Layer 8 of a small transformer language model trained on English Wikipedia (23 layers, counted from 0, width 64).
A neuron's activation on a vector x is GELU(weights . x + bias), where the dot is the dot product.

Input weights of the MLP neurons that the questions are about. A number n stands for (n - 500) times 0.0015.
n0 (bias -0.035): 314 413 782 558 546 364 673 420 326 537 655 499 264 456 157 690 835 383 471 682 422 439 349 540 334 620 697 648 729 243 482 375 538 489 384 389 408 463 494 383 546 310 456 621 378 562 606 617 691 590 436 526 525 524 678 633 424 517 478 419 810 161 742 464
n7 (bias -0.048): 473 352 472 659 470 677 235 538 599 527 417 521 537 434 553 564 651 519 417 571 471 417 729 366 404 425 620 505 523 546 595 422 692 468 799 369 482 220 684 440 468 667 505 516 645 430 480 492 490 398 484 471 234 472 479 395 464 453 588 410 549 377 712 570
n11 (bias -0.099): 686 538 455 685 401 688 673 393 488 415 525 489 520 653 642 412 629 480 281 427 525 723 277 398 522 796 287 542 372 768 553 318 532 415 441 434 705 380 432 332 379 791 378 654 419 477 593 780 390 583 577 589 745 534 589 593 643 555 314 597 596 514 491 634
n13 (bias -0.006): 446 351 524 485 480 337 431 375 670 738 570 537 242 552 322 347 713 575 451 664 492 500 544 541 386 578 569 448 613 499 542 387 464 430 500 365 478 621 735 592 608 505 527 578 476 604 283 324 509 330 664 478 542 456 724 450 372 435 552 634 482 411 399 566
n20 (bias -0.085): 471 415 815 506 570 671 492 511 473 574 390 381 498 659 384 588 545 500 344 430 400 779 432 603 658 413 351 589 638 659 491 516 405 428 534 436 435 574 496 483 447 644 420 617 609 609 340 707 479 640 496 489 430 548 539 358 431 506 459 482 606 378 593 605
n32 (bias -0.049): 371 453 345 608 569 490 381 562 549 769 487 484 466 566 511 418 717 298 449 529 525 984 344 551 478 413 672 600 528 546 416 427 483 344 467 314 471 311 532 533 338 248 448 655 717 741 333 514 777 616 387 597 408 644 450 596 307 539 393 325 699 94 485 528
n39 (bias -0.053): 366 459 568 702 477 462 528 400 682 587 750 435 503 567 448 208 289 521 379 431 459 811 503 271 379 730 609 468 437 758 448 474 420 682 553 390 867 448 398 387 338 605 395 547 541 606 400 553 811 568 580 542 348 698 509 277 282 534 508 479 537 514 619 783
n62 (bias -0.063): 593 399 297 443 623 423 586 446 510 702 456 553 266 575 352 566 473 492 316 390 614 575 548 612 635 395 631 558 592 491 387 375 464 543 473 625 574 106 342 545 435 495 451 544 477 530 448 564 525 555 754 608 423 484 504 547 527 444 508 330 467 634 561 556
n67 (bias -0.021): 518 517 556 409 242 772 346 548 675 573 676 432 431 583 482 600 557 468 491 568 578 534 405 473 550 628 614 664 433 588 548 520 454 487 464 637 353 166 412 517 525 613 451 412 498 649 32 524 344 613 525 561 253 687 564 330 443 541 440 591 517 421 707 738
n82 (bias -0.058): 542 512 591 382 540 450 437 439 700 641 592 644 317 597 740 661 603 419 351 452 501 584 392 391 592 482 657 603 294 746 268 321 635 435 322 676 271 512 497 456 428 513 363 676 526 293 569 405 511 477 514 399 575 227 401 765 362 567 422 584 470 435 669 443
n86 (bias -0.020): 658 580 497 542 420 462 474 528 378 829 618 518 233 519 543 561 563 441 516 457 443 750 686 380 508 470 643 331 620 347 614 497 701 231 539 467 516 619 521 563 226 166 434 665 437 536 342 387 499 576 681 364 499 422 801 561 306 508 462 758 537 267 479 508
n104 (bias -0.023): 513 460 557 618 413 396 487 528 564 434 208 455 389 512 469 479 533 413 524 369 518 584 299 404 739 436 416 672 472 559 539 585 439 383 681 210 487 622 380 368 284 492 509 561 469 522 615 693 539 656 666 520 513 553 496 441 666 553 363 431 548 392 503 474
n110 (bias -0.142): 566 173 466 537 589 578 627 481 494 480 238 396 376 912 218 399 613 623 291 414 777 540 427 498 489 645 433 417 579 411 381 428 542 521 791 356 544 597 594 395 552 749 568 563 643 583 346 574 525 739 439 392 440 649 624 441 653 706 544 461 733 284 572 592
n116 (bias -0.068): 454 399 587 546 543 561 671 636 407 548 523 428 621 581 433 575 344 481 334 499 507 415 584 521 497 724 627 290 514 344 503 502 597 502 374 676 554 480 364 424 379 596 487 484 499 498 518 751 495 607 584 673 618 529 500 509 568 547 348 543 578 451 611 344
n126 (bias -0.039): 480 554 767 272 429 486 443 437 548 564 425 485 543 541 335 549 514 180 447 431 592 917 671 351 547 735 705 515 210 720 464 453 449 735 568 412 517 484 728 450 438 449 467 561 394 466 477 255 490 701 518 503 550 413 422 699 565 469 618 202 399 618 679 546
n127 (bias -0.066): 524 436 593 695 416 488 152 594 824 582 582 591 264 561 435 351 615 319 508 425 491 755 588 852 400 454 121 524 356 604 516 321 527 540 455 680 504 643 562 498 510 478 415 627 411 678 388 270 673 426 364 651 782 451 715 274 671 483 411 480 499 236 574 644
n133 (bias -0.060): 849 565 293 472 458 646 250 450 305 533 442 619 320 757 609 404 392 526 503 567 564 531 313 785 644 288 430 389 565 373 447 592 241 291 649 720 534 455 479 527 353 514 441 575 307 567 408 498 531 690 653 637 564 615 680 288 449 568 384 571 514 288 443 557
n139 (bias -0.052): 695 425 592 583 734 452 332 571 687 596 493 681 265 475 491 431 573 370 481 501 406 385 392 338 467 566 306 349 566 425 378 403 718 312 576 547 468 397 851 512 563 543 278 455 727 715 306 594 701 446 432 421 537 536 687 345 559 378 539 414 571 409 527 707
n155 (bias -0.045): 450 492 563 299 356 456 613 226 540 428 589 481 656 519 378 487 366 541 405 465 806 684 673 406 534 605 514 318 362 629 562 467 438 720 582 608 685 540 692 454 548 614 465 620 594 435 397 324 629 512 572 472 341 363 377 406 608 376 568 651 434 490 514 473
n168 (bias -0.044): 495 394 519 605 412 466 885 662 528 398 285 439 679 545 368 692 506 439 410 106 526 584 296 485 648 463 234 405 414 323 487 459 568 381 476 498 527 515 470 433 713 425 490 801 623 426 595 670 495 707 476 644 680 553 643 276 565 504 469 458 442 520 536 615
n175 (bias -0.030): 270 386 694 223 493 724 501 538 582 603 699 634 581 553 503 535 390 613 513 533 535 559 417 534 370 595 577 329 565 517 575 397 631 554 297 580 464 277 757 537 552 520 439 510 637 446 356 454 405 401 580 288 505 314 495 310 464 543 474 360 451 567 623 483
n186 (bias -0.071): 699 322 804 526 609 664 329 25 663 563 809 651 312 529 383 648 679 202 386 342 403 859 385 544 593 249 668 473 773 650 562 456 645 406 659 175 478 222 609 492 581 370 523 644 445 397 469 604 586 659 834 532 704 399 397 466 634 428 311 255 600 438 539 603
n194 (bias -0.083): 445 616 592 337 375 650 599 546 503 499 327 465 618 583 629 837 509 416 491 441 753 438 272 580 406 596 528 451 317 427 666 348 600 367 406 294 345 510 542 412 726 627 323 488 557 200 295 760 675 482 474 374 572 432 829 716 750 502 488 461 405 673 720 698
n196 (bias -0.041): 441 572 450 782 595 434 707 552 507 570 418 535 426 690 529 492 307 465 473 527 529 737 309 356 341 556 236 387 385 588 409 507 552 707 393 493 524 424 730 509 663 676 514 464 487 428 403 405 624 412 472 409 582 406 850 455 467 423 482 632 497 412 595 632
n207 (bias -0.075): 525 377 484 432 419 466 516 573 549 611 464 388 161 585 399 361 509 545 322 657 603 673 461 488 459 299 653 555 428 601 639 500 316 809 609 61 439 711 830 415 342 629 554 500 268 474 521 385 469 342 567 381 645 857 606 465 614 564 413 200 734 524 564 811
n212 (bias -0.033): 459 505 491 680 449 465 610 305 649 589 815 291 330 555 380 642 574 418 492 298 414 680 604 473 489 545 591 393 429 553 527 628 439 627 405 460 494 383 412 430 554 667 571 667 474 493 517 345 417 424 561 253 420 574 720 440 349 494 600 274 751 168 763 495
n218 (bias -0.107): 530 571 479 443 588 667 393 234 496 523 655 385 556 587 281 741 481 642 413 648 595 477 595 435 575 498 378 357 519 518 558 551 488 546 442 520 432 455 619 356 413 482 467 352 397 439 503 500 459 625 588 457 587 698 583 458 709 557 557 602 434 445 570 733
n226 (bias -0.074): 469 482 437 586 659 410 421 620 355 692 427 459 358 595 432 323 606 342 459 390 544 648 466 501 612 397 475 728 682 354 478 539 475 412 727 117 506 534 536 516 229 410 427 797 544 641 367 585 522 660 428 334 445 695 688 471 669 545 540 360 647 391 420 596
n227 (bias -0.084): 635 596 875 555 647 638 367 382 689 794 575 462 284 756 157 432 699 568 284 381 464 461 358 495 572 562 517 326 560 432 350 125 663 281 569 313 614 427 712 194 494 541 385 635 341 628 547 561 403 343 557 606 805 559 676 482 793 581 465 299 941 381 579 539
n234 (bias -0.064): 621 689 600 539 510 685 819 375 533 566 604 468 468 658 560 480 661 601 313 486 611 272 589 394 487 645 346 359 361 693 422 283 423 691 380 610 407 418 400 482 688 704 537 527 518 337 334 524 362 274 358 339 505 477 592 583 508 497 512 662 491 467 345 733
n250 (bias -0.037): 479 597 609 709 472 515 475 569 404 448 522 513 373 533 411 406 555 529 394 428 448 401 332 638 497 397 489 779 524 377 479 500 723 309 692 278 554 479 447 484 446 614 444 625 520 378 703 674 425 615 636 381 411 537 509 693 460 636 346 572 714 444 308 321
n252 (bias -0.025): 311 412 518 517 573 585 493 661 676 507 322 341 606 571 485 389 693 499 410 510 594 404 674 457 457 559 563 541 491 472 481 453 509 625 531 509 567 347 753 537 522 533 489 433 590 352 413 547 456 206 450 399 559 459 478 633 417 496 467 459 442 638 572 408

Each question shows a token from some text and the vector x that enters the MLP there. A number n stands for (n - 500) times 0.011.

"Population ": 472 494 551 445 583 641 409 431 509 396 426 410 540 430 462 408 491 595 342 548 389 544 477 470 403 530 562 597 445 522 441 625 482 440 488 548 516 557 417 858 397 555 609 337 542 590 556 554 582 536 460 534 439 555 446 429 459 386 732 520 400 570 502 518
The three highest activations, in order: n39, n20, n67

"ages ": 536 547 486 440 544 695 407 438 464 384 471 384 556 410 510 529 470 579 316 484 392 542 435 434 499 539 488 562 521 550 469 464 527 455 413 521 601 600 578 798 396 521 582 415 534 643 546 514 556 490 478 460 510 452 457 469 559 433 676 435 476 529 486 450
Which of these neurons fires most? n20

"1": 459 474 498 426 549 622 375 441 552 366 437 378 536 359 560 488 548 608 390 554 406 496 441 505 436 482 562 544 496 483 565 555 521 478 525 514 490 528 504 802 448 471 566 314 557 577 749 535 547 422 524 476 499 396 412 606 496 441 686 515 503 431 496 436
The three highest activations, in order: n7, n252, n250

"9 ": 507 484 513 427 586 618 461 483 525 451 436 402 449 467 595 539 515 524 377 569 358 533 451 443 485 483 541 565 479 518 550 560 499 387 431 536 507 617 536 904 446 520 586 363 596 557 571 546 569 443 498 502 549 397 314 487 402 423 638 539 412 436 514 457
Which of these neurons fires most? n82

"Tai": 535 537 473 474 518 590 475 502 545 418 428 359 548 468 531 536 520 641 413 567 338 646 486 482 488 538 522 441 442 514 544 612 426 499 384 542 441 618 608 747 432 491 484 370 558 602 546 535 456 559 507 539 561 517 367 543 499 377 611 489 378 499 530 391
Which of these neurons fires most? n126

"was ": 496 563 588 389 532 649 429 518 516 513 373 387 545 358 633 509 470 600 326 519 407 483 450 471 425 534 530 563 511 543 619 668 487 398 372 565 524 611 485 814 397 523 564 402 483 595 470 529 460 474 497 490 516 398 615 555 533 435 519 368 456 480 521 473
Which of these neurons fires most? n175

"for ": 555 569 465 441 575 598 442 495 427 470 479 386 428 473 486 554 472 585 356 527 446 431 446 484 505 559 497 563 460 500 490 609 543 451 431 534 492 603 522 897 504 582 651 368 431 535 546 515 492 466 447 458 554 410 501 543 489 405 679 447 421 467 531 485
Which neuron fires most, and how strongly? n234, at about 0.32

"leadership ": 476 525 525 426 512 637 415 444 558 359 491 391 542 428 566 597 537 587 350 539 383 461 485 434 524 480 428 551 476 519 565 641 475 491 366 603 477 557 470 858 455 606 522 349 617 589 457 474 502 521 455 501 488 433 492 453 475 423 686 474 421 531 493 540
Which of these neurons fires most? n67

"202": 491 487 509 584 545 598 356 437 516 342 464 389 523 411 567 477 497 597 348 582 478 564 513 566 441 535 534 660 430 504 543 490 480 452 361 578 472 616 580 782 483 446 504 259 490 588 564 479 530 512 492 561 579 398 480 481 518 345 762 497 431 526 470 475
The three highest activations, in order: n127, n252, n13

"asket": 397 631 424 538 612 590 441 520 402 345 413 385 560 414 521 540 493 542 391 509 325 465 511 535 478 501 356 699 374 478 599 696 551 454 488 488 484 643 544 730 416 489 515 333 544 600 615 497 431 558 441 590 524 551 450 512 565 415 693 457 545 457 511 440
Which of these neurons fires most? n250

"il": 461 480 455 464 520 639 510 537 513 328 368 370 603 385 525 566 515 639 304 488 413 584 450 435 518 524 543 480 490 464 579 617 521 467 408 547 517 584 393 723 474 540 580 398 507 562 783 502 459 574 440 514 519 423 457 534 513 412 591 463 501 445 504 527
Which of these neurons fires most? n168

"December ": 451 473 507 507 540 627 452 447 474 454 391 376 493 453 577 464 532 577 336 536 450 533 484 484 450 517 560 479 456 559 610 606 623 420 449 593 514 584 560 819 431 487 563 360 493 533 484 525 511 464 474 559 520 369 431 496 440 412 752 474 482 450 487 564
Which neuron fires most, and how strongly? n7, at about 1.2

"ud": 532 535 452 469 520 652 558 551 432 323 401 380 583 439 540 564 442 552 292 485 359 591 493 443 459 513 485 602 470 494 541 680 460 495 415 521 515 629 404 686 428 590 561 399 491 548 826 491 463 544 480 430 592 435 468 486 589 419 636 462 497 451 509 509
Which of these neurons fires most? n11

"s ": 503 522 427 479 526 614 473 508 418 360 490 412 578 405 475 557 475 537 360 509 357 449 488 467 540 460 434 650 518 477 485 667 540 487 433 442 515 669 439 922 384 553 584 447 564 635 584 480 515 470 453 481 553 442 513 492 562 428 563 421 500 459 470 462
Which two neurons fire most, strongest first? n226, n250

"li": 463 536 449 455 552 629 498 496 502 334 428 381 595 450 597 517 497 579 298 529 407 520 470 450 395 567 437 513 412 482 517 632 539 547 386 596 482 574 479 739 524 600 529 351 569 607 719 431 548 446 541 504 562 377 335 500 526 411 560 566 491 443 543 535
Which neuron fires most, and how strongly? n155, at about 0.59

"3": 490 506 537 478 575 609 389 458 505 336 446 393 474 383 509 427 528 580 384 531 409 469 465 526 454 524 536 585 508 502 569 595 501 484 512 528 487 559 418 838 421 531 525 265 564 589 787 507 552 423 502 559 500 452 426 567 437 423 655 556 446 491 530 354
The three highest activations, in order: n250, n252, n7

"hal": 385 526 515 540 488 619 593 484 443 293 359 378 600 447 472 596 554 566 332 516 383 557 519 423 444 540 459 518 457 465 562 730 426 506 402 547 495 649 389 759 458 580 598 372 538 536 729 505 473 561 411 466 528 461 506 522 571 427 551 472 465 495 527 499
Which of these neurons fires most? n168

"officially ": 533 576 462 366 482 674 455 467 524 437 552 392 520 396 585 514 530 594 376 538 387 550 469 357 456 553 516 557 533 549 612 673 455 480 449 580 505 604 514 845 430 504 567 336 455 592 445 485 493 462 447 502 520 393 520 511 478 477 580 455 358 557 515 406
Which of these neurons fires most? n67

"representing ": 512 564 453 390 527 630 457 466 445 495 429 377 486 467 510 545 517 625 310 504 464 520 454 514 480 582 492 571 453 594 483 563 576 454 386 555 510 590 551 836 489 552 580 336 511 551 473 532 552 480 478 413 528 416 463 536 542 388 661 427 433 500 491 461
Which neuron fires most, and how strongly? n175, at about 0.89

"Royal ": 479 504 484 433 544 571 544 449 481 431 485 373 488 456 542 510 522 603 343 582 323 525 495 505 451 504 464 556 433 564 558 617 456 462 494 522 540 521 521 832 412 388 627 423 555 619 542 511 525 530 532 593 461 477 514 492 495 418 631 468 399 395 480 551
Which of these neurons fires most? n32

"8 ": 486 500 489 445 553 626 441 513 491 436 405 388 508 434 587 527 559 527 370 573 335 524 433 465 512 473 535 621 481 519 548 550 519 430 481 460 511 657 513 873 418 507 600 373 591 599 569 531 578 432 477 488 541 410 355 519 465 434 619 479 421 409 491 482
Which two neurons fire most, strongest first? n32, n20

"general ": 537 560 433 413 507 608 452 463 514 470 490 374 533 494 512 517 549 566 313 557 409 486 443 436 492 548 443 605 412 569 522 597 517 505 437 597 523 524 555 839 481 591 553 313 588 586 491 494 580 463 463 472 468 436 482 461 503 384 641 501 458 452 487 531
Which two neurons fire most, strongest first? n67, n234

"\": ": 511 500 451 440 535 642 408 472 326 466 485 373 489 449 535 480 503 576 345 505 409 481 483 568 437 463 574 490 494 418 513 603 513 441 438 654 543 507 538 822 440 539 591 451 546 601 568 560 429 517 591 467 519 445 483 468 487 471 592 480 552 451 526 506
Which of these neurons fires most? n133

"according ": 442 512 394 412 542 658 440 526 494 469 399 378 507 391 548 594 475 597 407 564 506 536 410 540 463 530 516 556 512 529 507 683 469 448 471 548 480 561 423 831 494 470 583 317 508 524 524 433 445 578 447 526 517 489 405 529 527 429 687 471 334 520 570 465
Which of these neurons fires most? n67

"pre": 421 491 509 408 521 625 447 565 529 359 503 370 566 433 570 494 490 564 347 561 475 537 433 531 389 562 432 548 397 509 549 610 442 501 426 607 491 658 441 741 481 542 576 503 522 639 665 389 461 548 431 549 573 469 495 509 602 470 598 381 444 396 509 414
Which neuron fires most, and how strongly? n127, at about 1.7

"ean ": 517 503 522 441 564 596 531 506 497 420 349 374 635 479 473 502 448 595 319 529 401 462 475 510 473 501 489 543 413 474 478 492 519 419 415 568 492 553 483 833 515 525 656 355 536 626 561 501 481 509 559 588 576 424 500 416 456 517 540 515 445 482 561 498
The three highest activations, in order: n116, n168, n20

". ": 559 455 546 363 537 624 420 518 463 466 467 371 493 466 488 505 546 527 335 497 415 513 441 495 480 467 514 562 519 550 521 603 473 481 463 475 504 547 428 848 441 396 634 354 542 593 633 516 539 537 560 520 568 390 440 488 558 456 601 375 517 484 504 530
Which of these neurons fires most? n186

"participated ": 465 603 482 344 476 627 511 529 556 381 403 386 539 404 658 578 505 567 379 529 398 510 438 510 421 521 498 515 481 492 581 614 491 417 463 477 371 611 501 852 453 614 556 435 568 589 506 466 507 556 439 478 477 502 491 528 580 431 606 411 411 452 527 460
Which neuron fires most, and how strongly? n194, at about 1.7

"8": 492 539 548 438 539 618 371 485 530 381 414 382 492 382 562 476 564 576 379 533 359 489 464 495 482 478 546 534 453 429 602 561 555 495 509 461 515 570 507 806 455 500 566 357 568 595 731 526 575 408 497 499 519 423 364 556 527 406 690 505 467 437 501 407
Which neuron fires most, and how strongly? n7, at about 1.2

"â": 460 513 420 549 493 580 527 492 411 378 400 384 573 402 521 563 455 605 386 556 365 637 481 591 416 459 477 559 417 542 454 632 485 488 427 562 501 548 362 777 491 383 611 359 571 486 794 553 463 534 531 482 556 465 565 522 466 435 661 508 447 398 524 536
Which of these neurons fires most? n168

"ars": 472 592 377 487 491 611 485 538 442 267 421 384 568 390 520 477 501 575 352 476 340 572 436 483 541 534 487 555 492 485 570 682 498 478 491 454 492 505 452 780 336 555 615 372 581 620 694 523 492 540 457 580 465 439 453 530 570 406 616 504 561 505 518 461
Which of these neurons fires most? n104

"194": 496 420 494 515 536 574 381 476 570 409 385 391 529 375 554 490 560 640 376 541 410 503 526 527 501 509 531 550 391 493 645 589 524 500 410 475 443 572 572 820 510 460 522 284 550 575 576 465 545 582 448 514 575 391 470 519 468 370 711 497 434 419 501 512
Which of these neurons fires most? n7

".": 572 514 572 513 548 649 389 547 514 504 427 376 459 471 508 436 536 555 282 459 364 442 474 441 521 536 536 530 469 525 487 516 497 493 465 496 516 568 548 747 425 428 583 321 516 658 736 484 513 449 455 507 581 450 449 477 562 492 630 399 532 512 509 502
Which of these neurons fires most? n227

"population ": 530 588 522 472 592 659 360 384 545 370 490 413 563 384 548 495 460 611 254 562 361 575 485 525 413 516 526 629 512 571 508 551 467 472 388 606 563 583 494 780 403 551 523 334 532 576 490 501 556 496 394 504 438 424 441 452 472 402 712 475 452 625 504 469
Which neuron fires most, and how strongly? n39, at about 0.89

"High ": 426 528 544 525 573 534 512 479 518 417 401 389 511 407 470 537 456 531 347 568 389 495 502 502 400 486 351 558 446 521 595 632 511 501 392 591 469 651 517 846 462 618 600 391 558 621 543 509 531 484 482 547 581 489 492 412 440 422 654 460 389 508 466 570
Which of these neurons fires most? n196

"5 ": 468 450 499 427 574 648 444 470 494 481 446 384 497 501 606 531 535 544 344 568 367 492 448 478 479 545 571 536 492 509 509 554 497 424 432 586 517 596 532 831 430 513 546 293 605 588 541 538 560 459 556 510 569 337 364 506 414 425 593 565 435 436 526 456
Which neuron fires most, and how strongly? n82, at about 1.3

"un": 514 515 451 447 470 608 514 550 450 322 411 386 607 423 543 527 507 620 382 505 364 580 391 424 473 519 465 510 463 488 575 712 437 462 500 626 455 599 418 834 430 525 576 423 493 587 762 486 504 521 424 545 490 433 494 531 550 494 460 487 459 485 504 481
Which of these neurons fires most? n168

"prov": 515 583 452 433 554 621 467 445 584 462 475 391 530 369 477 507 490 558 265 557 345 581 542 422 488 570 494 536 409 536 608 536 535 549 387 606 459 659 448 709 516 572 621 402 468 606 632 502 506 575 424 540 542 441 402 437 487 439 680 481 315 596 477 406
Which neuron fires most, and how strongly? n126, at about 1.5

"January ": 479 464 484 454 508 605 405 460 442 468 427 387 537 405 591 461 552 606 365 528 443 575 476 498 458 515 556 556 429 540 639 582 643 419 471 523 531 616 516 831 396 436 531 330 476 553 521 494 531 450 493 541 525 372 438 523 471 418 754 456 482 461 485 558
Which neuron fires most, and how strongly? n7, at about 0.86

"==": 500 534 491 522 511 610 501 433 554 429 463 393 393 472 491 555 550 602 317 492 402 483 466 470 377 606 535 539 488 473 487 738 545 409 341 462 500 496 485 772 448 493 696 451 464 646 511 512 488 461 509 681 510 464 569 542 480 420 662 384 497 484 519 379
Which of these neurons fires most? n212